Layer 3 of a small transformer language model trained on English Wikipedia (10 layers, counted from 0, width 96).
A neuron's activation on a vector x is SiLU(gate . x) times (in . x), where the dot is the dot product.

Input weights of the MLP neurons that the questions are about. A number n stands for (n - 500) times 0.0013.
n11 gate: 477 488 462 416 421 696 478 396 613 500 519 473 509 181 599 500 550 720 561 319 377 481 628 530 399 449 388 790 556 531 467 360 440 562 626 493 437 429 574 534 534 466 491 417 479 441 624 530 419 335 467 487 314 264 455 455 567 669 560 435 518 319 457 376 411 512 596 429 494 403 493 377 379 553 532 387 291 668 413 648 602 431 443 503 691 438 594 650 488 497 572 431 618 557 604 430
n21 gate: 387 530 357 481 549 465 398 416 593 599 436 734 264 530 396 406 570 500 507 384 541 457 281 447 375 469 451 338 704 636 316 608 663 440 539 444 446 481 500 518 194 614 406 617 650 477 481 558 640 676 421 609 488 420 477 693 377 587 658 371 528 465 310 489 246 600 475 462 681 736 576 537 659 423 695 466 404 444 470 428 405 279 489 602 584 474 681 393 787 354 458 654 595 417 735 681
n29 gate: 518 360 512 467 738 666 228 386 474 262 436 561 497 275 447 555 716 646 448 669 633 419 562 644 604 551 472 584 577 507 433 576 558 429 434 735 635 532 706 510 535 472 325 564 531 674 542 697 515 403 476 725 404 345 442 256 362 575 404 452 699 444 477 418 504 767 524 642 378 560 671 584 359 617 510 461 483 553 465 550 564 362 529 471 469 500 579 533 610 574 486 265 446 589 531 530
n31 gate: 455 466 524 687 557 383 426 454 346 605 390 362 662 463 481 516 603 382 342 503 479 458 348 506 522 580 345 382 488 512 435 363 656 291 485 357 622 697 309 396 609 491 570 400 399 370 475 533 506 523 479 509 402 449 532 436 471 296 509 376 707 598 441 364 315 658 446 478 494 450 667 380 461 608 553 600 460 473 568 563 500 497 449 440 567 637 648 468 651 538 305 321 383 602 436 567
n47 gate: 396 440 401 607 469 522 509 409 510 503 588 465 444 596 536 538 350 325 572 413 595 452 458 522 453 524 480 486 242 605 758 529 651 593 606 532 379 632 385 634 460 408 572 522 549 608 490 523 438 456 384 339 430 742 517 606 692 494 369 636 503 286 486 442 832 392 413 678 569 397 303 497 401 509 453 758 539 651 408 292 524 598 558 571 419 726 362 503 439 617 402 423 405 529 474 360
n49 gate: 346 640 442 601 398 544 467 334 445 744 653 548 576 422 297 444 487 532 475 515 478 405 506 500 462 323 513 585 378 565 513 490 421 531 668 375 296 687 419 441 641 562 494 577 371 451 469 564 559 426 424 722 368 706 606 461 539 418 547 316 594 513 567 482 700 386 521 604 738 365 601 456 463 391 548 345 602 327 416 642 554 586 413 589 393 575 437 471 409 455 624 639 548 533 469 570
n59 gate: 513 672 595 517 634 506 370 431 417 686 471 565 497 736 468 477 565 457 500 500 478 689 685 600 439 461 535 569 388 263 446 627 444 715 563 473 518 452 582 626 401 554 461 506 560 567 395 513 384 494 420 248 487 595 497 388 543 587 503 523 614 561 293 516 646 429 358 546 652 433 486 506 512 409 515 471 750 479 522 636 271 520 428 604 612 458 519 244 550 625 497 710 359 398 368 509
n60 gate: 760 285 402 418 651 415 478 422 410 448 321 413 476 468 690 466 610 674 592 456 525 474 776 473 449 385 359 289 471 340 746 562 524 504 429 605 562 482 446 628 449 297 615 647 252 504 532 461 444 456 423 431 572 493 567 306 678 479 500 530 480 534 373 493 450 490 493 537 578 297 426 643 533 691 329 373 686 305 597 387 497 477 374 394 461 348 358 300 521 479 723 281 570 413 656 301
n83 gate: 402 474 253 446 609 610 348 379 520 487 678 547 337 539 506 384 478 635 440 531 644 743 481 497 392 737 299 697 377 442 388 476 513 441 515 444 444 590 465 411 663 433 625 349 554 486 565 383 736 552 566 474 405 537 567 477 477 374 539 578 305 401 386 541 417 621 450 621 417 585 444 455 591 574 528 588 545 416 445 464 450 545 593 872 544 344 562 497 472 432 299 392 523 519 459 494
n106 gate: 575 529 483 527 557 609 483 545 449 382 570 519 466 490 523 472 645 555 552 506 705 445 423 481 397 554 556 471 493 373 493 359 382 483 515 62 572 526 255 494 368 581 605 481 684 376 559 391 493 522 471 560 441 342 409 442 405 621 702 462 519 444 220 430 545 598 522 469 363 464 702 569 604 444 550 474 741 361 673 553 545 479 604 340 314 362 660 706 471 412 497 430 695 618 452 543
n120 gate: 386 576 503 394 441 654 461 699 319 411 611 682 507 656 402 443 451 683 450 469 504 859 425 396 331 392 373 413 540 511 542 711 422 631 381 547 490 691 594 532 434 654 381 314 479 329 453 358 447 627 366 618 523 709 425 414 436 394 683 588 306 673 662 659 500 444 475 688 486 555 363 457 490 569 517 687 640 665 424 669 500 442 541 408 514 485 507 836 652 503 397 320 548 645 557 595
n129 gate: 657 395 582 449 596 573 417 628 276 387 347 590 477 719 314 577 448 349 776 596 540 381 668 512 182 508 500 566 419 267 633 325 634 619 297 671 406 298 738 376 537 536 538 647 392 491 443 404 466 504 461 393 500 609 304 567 408 457 566 504 458 470 340 480 604 355 646 635 572 226 720 577 201 665 353 639 444 636 480 372 552 560 483 372 262 512 401 655 631 885 521 414 446 563 440 367
n150 gate: 421 337 566 616 590 489 426 621 268 484 561 369 515 592 699 475 442 406 669 515 654 450 625 352 743 438 360 240 357 457 760 367 484 637 278 298 584 460 484 559 348 417 763 523 629 475 385 711 483 640 543 282 546 529 525 533 698 663 415 391 365 631 411 500 623 565 550 690 279 624 504 409 460 523 572 230 524 422 639 443 728 221 439 549 403 664 435 422 449 656 682 593 283 578 795 384
n163 gate: 835 319 405 699 436 421 617 384 529 582 397 554 289 705 302 657 491 383 521 503 393 351 479 576 507 288 542 443 559 328 603 429 348 696 418 793 446 483 413 366 514 335 670 477 582 335 413 456 515 583 436 345 548 550 493 525 496 497 637 551 382 570 608 510 596 550 547 414 569 493 327 483 538 540 464 451 483 504 444 422 516 692 264 514 459 367 461 460 262 400 380 331 332 449 702 360
n212 gate: 438 552 493 635 466 398 418 679 573 561 436 514 597 433 389 317 475 392 537 514 780 392 325 521 538 282 444 347 363 577 504 432 518 377 437 608 614 618 408 522 388 317 493 433 515 570 763 424 713 767 529 440 574 424 603 431 565 496 358 484 668 260 583 605 318 493 601 381 408 623 524 482 625 739 486 586 633 424 456 301 497 343 500 341 522 493 308 653 696 507 515 286 515 522 610 893
n218 gate: 599 480 402 338 375 577 617 480 426 274 510 615 437 663 419 500 434 546 370 417 352 373 646 461 407 524 497 268 470 520 603 365 800 630 436 602 695 632 493 470 646 530 471 574 393 486 382 643 609 519 599 411 468 618 510 651 773 457 668 493 545 794 569 460 507 679 352 346 507 394 313 544 531 478 436 346 537 412 412 469 488 324 583 521 603 306 469 493 351 442 383 339 479 368 597 525
n220 gate: 176 356 605 687 546 557 473 662 531 377 530 558 761 675 520 725 138 315 677 476 277 469 368 205 399 629 580 489 515 549 610 312 791 404 415 403 399 545 634 362 294 539 274 657 633 195 376 608 776 685 737 459 321 654 598 298 190 418 697 453 514 574 473 695 500 928 582 329 485 681 586 773 455 595 305 666 396 749 639 611 523 606 510 795 685 520 419 284 710 715 683 298 423 597 559 318
n222 gate: 226 489 539 426 550 578 307 779 500 515 412 272 507 511 537 433 564 639 467 514 478 336 533 203 416 488 545 594 392 430 520 436 347 436 793 302 460 507 656 382 477 444 475 553 463 614 541 346 414 429 424 637 472 385 743 240 593 573 557 646 595 536 812 441 496 219 489 144 500 492 350 437 531 418 525 632 303 378 519 561 384 401 462 268 493 395 591 461 310 539 534 470 350 576 581 511
n226 gate: 601 600 562 508 413 465 431 605 565 857 530 604 590 515 289 372 516 400 467 552 676 423 293 486 579 492 526 601 315 537 527 500 327 313 437 476 429 552 327 431 522 324 503 468 449 543 249 812 245 458 310 421 477 706 831 419 519 417 541 422 653 402 385 431 457 429 428 653 573 347 456 294 628 234 472 694 596 496 489 631 621 524 451 598 373 689 632 542 442 521 380 515 470 518 661 535
n11 in: 307 548 556 632 552 371 390 600 450 663 432 540 458 405 462 644 500 521 672 509 506 550 434 388 665 389 411 379 475 446 312 493 630 545 524 469 506 633 535 422 701 594 428 412 506 527 456 528 470 606 503 268 838 634 464 500 441 509 587 547 554 436 873 575 486 396 488 372 368 465 768 509 512 660 449 551 734 617 538 494 483 412 454 474 460 490 636 546 581 467 571 348 689 460 541 563
n21 in: 488 323 568 496 375 514 716 493 477 492 598 475 593 537 570 535 358 471 624 444 537 631 674 384 399 470 559 259 500 668 337 524 399 537 497 647 617 622 816 635 786 321 524 504 605 290 338 431 643 626 582 414 449 580 542 619 469 446 377 438 590 340 461 713 681 383 543 351 515 541 536 533 215 692 300 489 500 660 603 609 524 586 413 643 435 622 481 370 356 677 575 695 311 658 409 538
n29 in: 553 537 512 634 417 573 308 573 574 424 359 546 443 591 402 369 572 720 570 452 554 317 447 503 425 493 246 662 324 483 585 576 559 262 424 533 471 301 429 360 514 417 408 429 307 596 443 560 504 689 575 603 472 517 563 640 755 589 582 457 516 682 529 342 666 572 729 612 497 497 712 473 561 593 506 469 413 412 392 586 608 303 462 414 517 673 534 406 362 413 284 548 614 661 373 503
n31 in: 428 297 419 459 451 477 503 353 410 543 433 442 570 569 497 336 579 419 518 494 360 506 588 480 442 682 325 676 515 473 752 561 614 409 424 584 745 554 300 559 575 574 398 477 432 396 578 553 544 426 622 503 557 522 330 335 618 462 430 446 644 544 522 518 379 431 741 460 390 334 306 586 533 421 531 464 610 542 667 461 459 579 337 384 529 611 427 395 444 489 463 418 534 494 568 539
n47 in: 353 513 433 597 640 626 355 497 622 569 578 474 484 366 597 525 460 677 447 475 573 395 480 624 585 369 634 558 550 490 651 712 324 608 462 457 336 597 384 572 312 546 384 414 595 493 477 228 706 620 406 432 479 497 455 538 593 406 321 602 516 355 208 366 329 410 610 604 483 480 232 590 509 516 449 618 749 467 613 304 442 589 383 493 647 463 422 562 598 606 476 568 466 539 484 331
n49 in: 528 428 458 597 509 569 457 435 528 615 626 728 382 497 361 316 536 303 464 434 491 532 648 376 399 590 470 280 412 602 615 708 535 427 511 451 425 494 371 429 539 509 600 511 521 510 530 485 544 448 518 549 602 609 565 585 506 606 552 367 523 314 545 594 410 471 585 509 518 707 670 383 690 391 555 549 605 74 614 503 574 385 444 485 589 664 568 491 376 465 460 405 506 474 503 514
n59 in: 463 554 402 437 702 590 415 437 384 556 438 577 438 433 376 533 592 514 591 467 203 600 494 293 578 493 497 663 398 431 286 733 574 349 695 459 479 519 516 626 340 689 533 397 525 627 611 488 673 518 423 361 617 507 507 493 332 577 391 249 572 527 418 509 476 503 713 523 576 465 617 478 552 536 364 465 585 628 605 561 433 433 340 597 559 363 616 428 593 497 549 484 702 395 487 467
n60 in: 625 347 458 255 724 432 509 594 525 574 319 464 494 497 677 554 465 354 497 271 622 468 651 415 417 338 483 448 609 355 615 412 653 707 622 522 467 371 395 392 390 456 349 376 352 820 408 510 482 519 619 403 507 458 616 355 528 517 414 320 403 583 533 373 522 434 477 433 598 284 441 398 450 523 347 524 598 618 595 552 435 757 598 309 480 651 524 525 387 493 611 313 539 367 419 439
n83 in: 480 416 505 337 439 580 464 429 695 481 682 470 482 475 541 510 460 570 429 553 447 833 380 628 513 477 355 612 453 630 391 574 731 418 529 456 350 653 453 512 541 475 594 494 515 447 662 420 683 536 618 376 414 445 449 425 620 485 393 461 409 712 480 497 507 584 494 694 562 550 480 469 457 663 333 560 537 463 307 402 469 570 478 586 644 371 433 423 476 335 370 351 471 667 300 623
n106 in: 493 574 641 531 658 281 554 484 748 369 377 568 340 570 353 348 477 417 401 585 553 752 467 583 357 448 497 639 483 713 521 623 490 578 696 677 539 507 430 378 466 546 364 328 487 465 617 556 640 665 634 554 539 517 552 364 389 480 632 708 491 340 482 566 572 623 438 500 490 476 605 583 558 341 423 669 520 485 420 694 439 575 586 305 513 503 664 635 680 455 541 667 534 356 414 623
n120 in: 350 542 482 467 525 487 463 600 671 543 464 415 464 528 294 327 399 646 431 460 472 555 448 540 344 565 472 447 514 455 401 628 510 571 398 485 809 507 702 617 412 625 292 403 590 518 657 665 442 520 500 536 588 547 475 286 410 435 433 563 599 715 705 572 336 436 578 384 597 433 303 301 293 394 600 500 542 413 486 394 541 800 514 461 486 925 468 590 643 487 411 543 496 626 424 592
n129 in: 456 423 558 331 626 434 510 360 552 441 429 571 507 438 539 370 599 396 648 689 508 564 492 341 414 607 612 613 581 404 565 558 399 278 635 750 552 423 615 390 694 466 547 783 93 541 496 519 246 412 526 504 362 631 262 544 276 312 543 329 595 537 327 364 619 411 519 372 557 372 663 515 472 390 386 535 627 588 523 394 718 594 516 504 255 554 539 635 745 548 347 226 595 624 386 551
n150 in: 608 626 557 357 332 471 605 564 472 457 527 482 436 469 492 504 269 620 526 464 398 747 418 544 527 579 462 683 653 432 400 294 511 692 370 430 460 340 644 383 412 557 403 427 414 520 279 493 611 590 811 229 572 782 739 381 595 522 384 805 486 484 463 657 557 342 670 599 530 416 405 671 479 522 427 677 439 603 397 492 531 779 508 465 500 454 267 508 630 526 826 662 410 429 635 414
n163 in: 374 406 278 689 483 549 563 360 473 617 546 362 479 519 445 340 586 442 589 433 568 480 561 416 622 380 572 472 484 394 418 469 383 595 515 479 497 490 271 494 454 368 561 580 503 708 451 580 388 549 639 536 565 427 630 497 282 554 369 323 631 569 344 516 376 844 330 527 532 428 272 448 609 522 531 523 419 321 413 392 459 383 483 702 525 627 441 473 475 426 296 408 656 396 503 467
n212 in: 391 614 488 453 585 526 518 544 453 489 486 376 594 493 555 362 589 960 493 353 507 616 275 460 451 461 559 538 472 637 591 351 304 699 389 298 340 559 452 497 517 709 572 668 456 310 455 459 572 346 688 416 580 635 575 601 439 436 588 307 529 416 544 466 637 410 443 346 376 524 515 576 620 464 394 451 321 489 642 626 374 122 539 475 446 364 401 525 476 473 349 605 671 503 500 500
n218 in: 780 542 432 429 500 439 382 519 503 729 365 525 548 345 426 453 599 852 440 488 439 436 490 408 582 427 354 553 603 650 673 309 378 539 433 350 478 600 449 268 604 411 403 506 532 415 500 579 729 558 425 638 262 410 444 420 583 550 539 364 625 541 214 377 490 547 588 503 398 584 566 352 617 390 396 432 442 538 571 444 550 493 374 546 573 445 523 433 519 420 533 582 682 607 417 494
n220 in: 775 295 216 460 241 392 292 378 267 524 675 615 513 505 457 530 549 774 420 419 680 480 584 445 689 451 419 510 390 566 324 438 198 649 442 541 656 590 348 650 821 448 751 396 693 736 628 444 291 364 282 718 605 225 343 673 495 704 519 420 428 389 332 304 551 427 482 460 661 308 469 391 452 446 600 370 742 376 276 703 309 455 294 490 281 261 645 835 402 377 345 674 554 500 533 866
n222 in: 592 555 565 515 598 444 350 290 485 213 515 414 404 471 614 763 522 421 460 528 343 381 641 662 463 773 726 544 485 405 512 337 611 537 528 706 553 507 621 536 296 555 334 276 678 531 544 561 512 570 282 407 380 587 485 462 500 453 362 651 295 488 571 518 645 426 575 603 482 470 412 636 353 437 325 693 438 703 555 530 534 605 545 687 597 533 305 603 309 666 623 612 383 421 482 259
n226 in: 454 365 612 511 748 344 480 633 279 620 481 429 541 694 580 635 444 521 511 555 605 416 615 601 563 470 585 296 548 333 708 322 543 607 476 792 493 365 533 605 721 500 393 413 413 434 445 457 362 302 496 444 558 609 560 318 329 414 333 434 438 131 598 532 520 493 660 606 427 489 635 482 473 431 559 400 340 262 540 463 533 749 496 336 296 526 470 492 425 714 578 567 459 735 514 318

Each question shows a token from some text and the vector x that enters the MLP there. A number n stands for (n - 500) times 0.0033.

" N": 622 554 767 488 512 565 752 552 541 414 425 420 515 358 522 413 434 592 612 350 457 534 441 451 471 531 539 608 362 579 390 478 368 453 386 559 526 510 307 346 594 542 375 451 524 566 469 478 451 503 428 432 443 527 429 533 474 429 319 454 618 617 499 546 640 501 420 586 504 605 459 557 628 404 490 493 482 402 523 443 533 557 407 582 476 406 422 520 438 560 462 480 514 415 454 380
Which neuron lights up most? n220

" of": 384 548 627 453 510 439 482 479 471 547 411 630 456 420 421 467 982 508 451 561 501 494 484 523 518 533 536 544 478 552 536 515 421 531 438 539 441 445 455 518 596 485 500 605 370 409 473 437 564 619 515 346 356 549 501 594 478 514 432 456 481 542 460 568 486 475 637 549 487 559 535 612 562 396 465 626 531 514 649 556 540 513 551 503 517 569 605 626 603 377 444 523 425 549 504 579
Which neuron lights up most? n106

"ont": 401 617 636 462 570 354 560 466 551 474 669 270 507 431 426 422 777 381 512 550 398 481 484 525 588 435 522 553 556 499 472 479 387 557 607 335 457 714 393 452 393 527 385 458 505 405 448 491 418 565 456 637 542 624 433 505 483 459 564 584 234 442 491 397 443 490 507 457 442 657 403 385 661 421 492 323 497 513 423 619 475 442 401 555 489 627 608 427 423 452 556 462 418 593 460 534
The most active neuron and its activation: n60, at about 0.13

"ri": 463 408 560 564 621 412 531 493 537 454 272 570 454 558 523 485 613 330 497 464 509 509 506 628 578 437 469 634 569 526 301 613 426 409 574 436 500 523 364 433 381 521 438 398 456 608 369 406 401 470 451 464 613 569 523 254 601 473 686 423 281 576 634 334 414 459 481 383 470 408 488 400 517 570 373 388 558 530 311 478 541 541 629 516 402 603 305 782 496 550 464 322 418 467 476 372
The most active neuron and its activation: n21, at about 0.3

" north": 376 613 602 565 502 540 663 540 489 390 452 363 522 521 530 661 768 535 495 529 427 439 559 698 571 521 548 536 569 362 480 565 584 449 443 434 528 559 596 421 615 363 582 722 525 529 421 587 477 435 371 500 640 461 610 424 505 440 424 513 500 519 606 457 502 535 740 379 497 521 420 285 393 493 619 526 514 432 496 528 545 633 457 634 535 487 345 362 464 458 469 548 445 554 662 457
The three highest activations, in order: n106, n222, n212

"fer": 522 780 551 586 537 468 683 403 456 600 329 484 574 504 450 388 700 593 513 509 509 457 427 472 530 400 559 491 427 458 569 388 681 427 412 393 520 502 384 573 482 603 413 588 481 561 405 568 528 483 465 579 520 435 528 563 406 597 562 562 66 399 485 291 426 413 552 282 384 513 581 472 451 438 529 491 490 561 364 551 548 402 619 437 579 645 500 602 532 390 535 432 569 509 531 391
The two highest activations, in order: n83, n11

"ridge": 438 513 640 567 561 528 656 524 632 498 442 335 545 522 351 466 742 473 463 469 531 482 472 495 593 425 579 490 586 540 486 501 600 533 465 392 515 587 374 650 478 435 689 449 540 506 549 467 418 558 453 670 564 423 456 537 549 590 510 597 393 568 529 514 420 407 624 325 439 487 582 353 364 538 548 430 493 470 523 562 668 674 612 490 533 537 476 460 369 405 435 481 453 468 536 524
The most active neuron and its activation: n129, at about 0.14

"ations": 538 541 572 458 498 587 475 471 529 535 495 377 573 352 527 468 776 454 466 498 538 513 434 555 636 542 517 513 593 570 569 475 512 487 582 488 573 528 398 624 491 358 493 575 548 420 456 555 491 424 422 591 546 663 435 587 443 493 434 493 621 476 523 568 288 647 486 542 415 387 503 499 603 441 555 445 481 498 453 524 744 525 535 407 537 545 631 445 488 307 416 464 581 543 654 565
The most active neuron and its activation: n31, at about 0.3

" were": 535 441 620 441 516 585 559 272 381 452 428 630 467 357 467 462 819 412 546 495 496 572 508 398 529 428 568 425 385 409 435 421 582 546 536 811 404 502 527 341 439 550 560 501 368 520 609 504 488 454 490 459 447 390 580 612 612 463 523 547 597 453 506 548 341 542 579 497 392 572 592 566 441 597 519 524 381 528 394 585 631 588 615 498 579 544 571 532 362 423 351 610 527 590 580 478
Which neuron lights up most? n29

" population": 593 597 471 425 612 497 561 440 520 437 691 156 582 421 499 621 701 515 406 560 586 516 493 452 621 734 407 336 468 529 482 400 570 492 550 424 533 528 556 495 660 366 559 562 413 352 591 512 437 361 438 453 469 488 459 595 658 463 552 494 697 494 563 537 422 543 449 607 564 384 509 395 301 548 589 570 436 506 489 455 563 534 524 522 406 684 472 509 677 332 419 509 548 591 568 563
The two highest activations, in order: n59, n31

" in": 453 571 599 516 459 359 507 521 564 509 391 544 481 389 474 498 839 567 540 607 477 499 494 563 523 543 590 487 518 532 400 570 529 506 461 593 424 336 669 417 740 485 438 495 338 612 626 563 625 652 554 439 454 750 344 498 431 560 403 596 604 463 478 592 543 511 447 449 442 537 521 353 543 410 473 638 546 498 512 510 539 555 574 643 558 526 381 465 585 335 415 508 457 451 544 510
The most active neuron and its activation: n220, at about 0.13

"ists": 634 494 636 519 487 549 597 554 363 584 529 559 560 344 473 411 820 509 625 506 512 621 482 497 577 497 471 361 644 744 635 445 559 558 574 396 601 510 527 595 469 447 545 497 500 359 576 533 464 412 506 486 644 549 531 673 500 556 380 472 576 388 567 512 244 535 380 467 379 478 445 368 565 518 411 566 523 507 389 597 572 500 638 557 533 606 478 532 497 555 479 490 658 546 498 460
The three highest activations, in order: n212, n222, n11

".": 664 595 485 542 499 535 458 412 546 553 419 520 461 425 413 485 472 564 511 614 617 534 606 523 402 318 496 664 565 500 462 361 649 403 508 520 431 580 453 465 593 454 346 537 397 604 661 558 695 596 553 412 436 470 506 583 477 357 494 512 637 413 513 348 517 523 523 497 317 361 470 629 535 566 566 521 443 438 583 414 587 583 574 597 465 610 435 494 393 141 490 433 461 457 417 364
The two highest activations, in order: n83, n29

"-": 598 472 555 521 403 586 680 418 430 511 523 507 384 499 486 531 672 590 405 648 659 473 451 623 471 539 492 634 489 458 493 586 402 483 554 498 400 560 384 411 503 632 432 599 470 483 577 578 637 638 519 394 511 600 427 479 469 428 397 433 387 467 553 448 354 564 379 397 592 419 546 446 507 474 443 650 546 462 437 554 571 588 459 458 490 534 629 521 235 490 561 687 512 478 470 475
Which neuron lights up most? n106

"a": 514 352 603 548 499 331 574 386 476 299 583 541 475 430 524 560 580 436 424 474 635 533 431 581 484 480 497 665 487 466 474 682 508 403 501 494 556 477 293 648 562 363 517 546 341 557 615 443 411 354 557 454 456 427 481 491 441 525 587 583 355 582 481 440 355 449 679 530 469 516 537 544 720 576 546 435 440 440 350 524 668 545 567 520 473 563 409 398 512 338 577 517 474 520 526 562
Which neuron lights up most? n218

"L": 475 504 515 482 467 474 547 661 541 502 641 580 556 530 489 457 557 762 431 371 542 377 537 428 470 259 410 521 478 544 448 455 739 566 476 355 395 459 219 551 664 412 385 474 307 485 492 518 366 486 520 453 420 305 365 464 470 579 613 557 611 541 430 447 591 627 334 505 417 556 384 383 523 564 640 422 544 458 571 422 586 535 614 361 538 441 477 549 384 403 321 376 502 411 399 487
The most active neuron and its activation: n218, at about 0.68

"ir": 560 493 667 587 628 393 609 511 611 530 455 367 436 512 572 407 638 680 589 460 414 560 448 553 506 462 533 546 417 364 400 590 536 474 615 583 391 482 380 530 476 602 433 660 391 603 483 393 442 546 524 564 524 379 444 673 619 386 676 405 377 512 499 359 481 536 460 436 419 462 449 354 692 674 394 548 397 491 472 603 478 466 494 386 346 662 502 652 452 436 530 471 609 522 490 506
The two highest activations, in order: n150, n60

" lead": 479 519 618 406 631 476 611 553 339 438 456 505 495 336 497 634 720 540 548 520 380 533 526 505 486 467 497 416 512 607 579 623 437 495 452 487 463 486 638 511 582 598 640 508 299 594 526 534 493 396 249 518 473 462 542 465 746 425 399 584 543 418 437 501 461 597 418 404 457 570 665 381 445 508 583 352 655 581 481 417 567 429 478 422 498 478 526 434 489 687 718 476 445 559 510 411
Which neuron lights up most? n163

"icle": 453 586 537 478 510 574 587 543 678 595 380 593 537 479 443 430 801 435 407 556 421 405 522 405 604 435 462 473 477 633 600 381 559 449 419 543 633 678 478 515 579 469 498 541 373 640 490 509 589 415 513 539 468 493 478 568 511 510 373 453 486 552 436 503 529 590 500 398 334 406 466 408 401 590 473 370 513 494 413 523 671 366 382 397 503 664 630 704 366 397 443 474 634 539 503 514
The three highest activations, in order: n218, n29, n31

"k": 387 492 617 584 573 528 553 689 381 563 469 578 480 470 516 488 623 411 458 413 460 422 551 695 536 386 447 596 489 576 483 483 400 497 443 418 466 437 190 446 391 517 542 664 438 415 635 532 596 302 533 618 483 387 407 434 511 664 485 479 576 487 530 373 520 481 390 476 436 612 550 506 716 475 401 542 510 450 417 488 485 490 590 501 422 518 439 636 638 461 498 613 432 436 468 422
The two highest activations, in order: n106, n212

" Z": 422 585 637 441 525 537 666 368 400 648 542 451 456 455 607 593 512 573 534 398 431 502 517 562 402 617 366 525 433 578 392 513 548 561 615 618 487 381 206 334 535 534 497 534 344 563 508 558 560 425 569 581 515 546 525 485 462 457 407 621 702 715 496 319 498 428 454 623 565 531 484 549 603 392 451 490 421 568 576 548 480 536 488 537 463 573 443 560 537 542 363 507 504 512 460 432
Which neuron lights up most? n31

" mon": 399 492 693 425 632 556 680 394 426 542 508 545 431 532 504 558 628 520 448 578 390 555 623 496 509 432 520 556 415 414 363 431 632 434 517 648 496 497 624 562 492 421 371 457 481 453 499 499 557 515 323 428 578 470 526 574 570 592 348 487 378 566 460 275 622 481 649 598 584 459 363 454 555 550 435 354 577 478 352 514 482 683 588 403 561 543 547 615 478 503 413 462 457 601 460 435
The three highest activations, in order: n212, n59, n129

" w": 588 573 556 519 508 461 574 420 551 622 583 361 477 590 505 548 700 421 499 426 376 666 520 518 477 408 374 463 262 421 383 625 598 447 540 294 515 626 612 435 529 393 577 519 369 560 593 562 428 501 550 296 643 517 319 482 489 514 489 588 608 442 379 461 475 549 410 472 506 822 634 437 371 289 445 634 455 555 412 397 516 491 554 484 478 509 521 507 626 493 548 509 526 283 532 368
Which neuron lights up most? n59

" with": 488 524 651 475 540 477 514 435 468 510 437 573 455 382 475 460 945 480 474 531 621 506 488 472 425 532 544 465 454 556 556 527 509 612 560 514 374 367 497 474 676 477 570 402 432 479 678 506 665 594 442 399 636 438 514 502 507 491 429 370 804 284 511 480 492 500 533 498 493 498 521 550 513 491 492 564 611 534 436 490 524 515 538 364 489 519 425 550 436 557 402 421 429 452 462 490
Which neuron lights up most? n212

" Sy": 449 683 709 514 531 472 627 593 573 544 474 317 539 523 529 404 501 371 553 568 582 358 478 580 444 451 654 550 592 446 432 482 462 486 570 760 569 533 429 506 353 571 426 305 320 645 419 589 462 624 473 573 626 543 543 425 466 437 515 513 634 585 535 286 460 361 422 362 504 438 506 331 449 441 450 642 537 592 596 528 468 313 402 491 430 453 424 633 507 618 489 450 514 564 553 530
The three highest activations, in order: n222, n83, n129

" two": 519 304 652 487 441 512 442 511 497 459 531 664 531 452 483 603 795 567 510 547 481 411 527 697 444 505 490 555 229 514 415 479 534 489 531 512 529 290 462 606 391 478 551 597 447 506 438 503 586 470 300 411 489 397 556 553 511 407 393 581 635 328 549 500 471 589 497 485 509 484 526 386 381 586 536 571 467 476 317 615 699 619 629 422 484 450 428 366 457 587 496 530 441 527 436 441
Which neuron lights up most? n29

",": 558 602 535 557 440 650 570 600 507 401 605 559 364 238 471 491 861 570 544 467 595 391 535 712 479 607 534 447 514 490 460 488 435 544 551 503 538 521 480 434 450 529 476 506 584 554 605 494 536 422 568 521 466 386 549 471 538 395 431 515 551 385 533 637 633 557 507 601 382 513 544 564 547 489 542 577 522 490 627 486 511 511 543 492 427 362 556 503 450 305 489 431 509 522 493 413
Which neuron lights up most? n106

" comp": 508 616 609 436 438 529 560 492 550 397 448 472 439 387 586 583 478 541 322 528 507 503 510 482 569 533 700 449 696 423 637 545 424 446 413 472 606 608 592 519 499 577 504 394 530 464 403 482 368 435 477 553 696 589 516 596 472 604 243 450 409 432 367 304 537 431 522 519 568 638 342 585 490 400 617 546 622 475 451 253 485 500 445 366 550 741 433 484 550 466 590 484 433 564 470 492
The most active neuron and its activation: n47, at about 0.34

"39": 619 458 604 405 441 526 474 570 511 558 447 458 550 464 424 502 710 681 457 404 582 462 334 573 484 443 510 568 234 497 380 668 461 476 512 360 500 505 398 406 295 407 563 490 583 305 426 399 549 510 545 643 621 467 559 617 594 450 434 370 670 595 461 573 421 530 487 363 446 646 475 234 520 579 617 475 627 417 406 537 439 448 458 486 528 521 542 577 402 318 427 545 570 600 332 501
Which neuron lights up most? n212

"x": 680 423 588 541 543 496 555 360 646 529 469 569 483 499 471 518 758 528 439 460 394 416 582 625 611 489 483 598 466 644 554 302 496 453 552 419 422 441 274 463 413 460 476 418 612 451 498 551 404 434 494 414 391 519 466 336 385 446 556 456 267 606 469 400 617 416 446 427 403 481 595 455 658 285 553 371 499 489 457 447 501 457 498 506 464 713 398 645 407 355 373 346 581 450 509 539
The two highest activations, in order: n163, n21

" K": 571 556 683 484 595 500 751 513 414 588 412 455 472 408 529 495 348 495 564 346 345 399 492 586 448 488 487 626 402 418 493 541 382 527 551 521 490 488 254 380 414 485 471 567 518 440 421 508 543 426 497 599 542 521 405 489 446 547 447 516 539 460 534 390 498 430 561 457 550 692 539 596 598 473 532 463 521 473 587 483 516 563 516 533 441 599 465 511 658 434 491 611 542 297 548 314
Which neuron lights up most? n83

"iter": 532 526 647 661 367 451 541 475 631 646 365 246 501 440 525 515 675 380 499 510 509 520 448 405 587 575 471 516 780 429 539 586 350 494 489 637 547 443 491 598 499 667 496 560 381 569 430 493 403 432 433 585 542 578 446 529 443 300 378 665 314 588 407 498 451 434 540 247 283 530 559 366 572 392 538 506 468 391 460 468 592 571 470 523 519 385 449 740 514 418 557 394 584 452 511 549
The most active neuron and its activation: n83, at about 0.17

"ate": 417 619 659 536 534 397 579 522 529 483 467 348 512 501 503 448 774 427 532 541 473 362 385 429 626 465 510 542 433 572 481 450 556 600 589 574 488 600 436 536 617 416 648 515 545 424 421 479 556 420 431 472 383 509 487 405 433 567 629 566 625 515 462 516 475 453 541 388 519 355 454 413 675 445 510 358 620 487 478 453 677 431 405 481 432 735 562 614 429 333 637 446 563 457 536 467
The most active neuron and its activation: n83, at about 0.15

"ple": 583 585 661 557 459 541 511 578 646 466 670 440 525 494 448 550 784 616 423 660 490 447 431 488 505 432 602 532 437 390 367 321 717 539 368 588 499 606 403 538 465 552 709 461 473 554 447 472 451 392 415 420 504 368 636 540 502 548 432 482 425 541 395 470 620 650 521 496 515 506 519 413 569 606 496 395 521 482 400 490 533 486 296 453 584 634 489 627 537 281 509 382 511 505 493 592
Which neuron lights up most? n163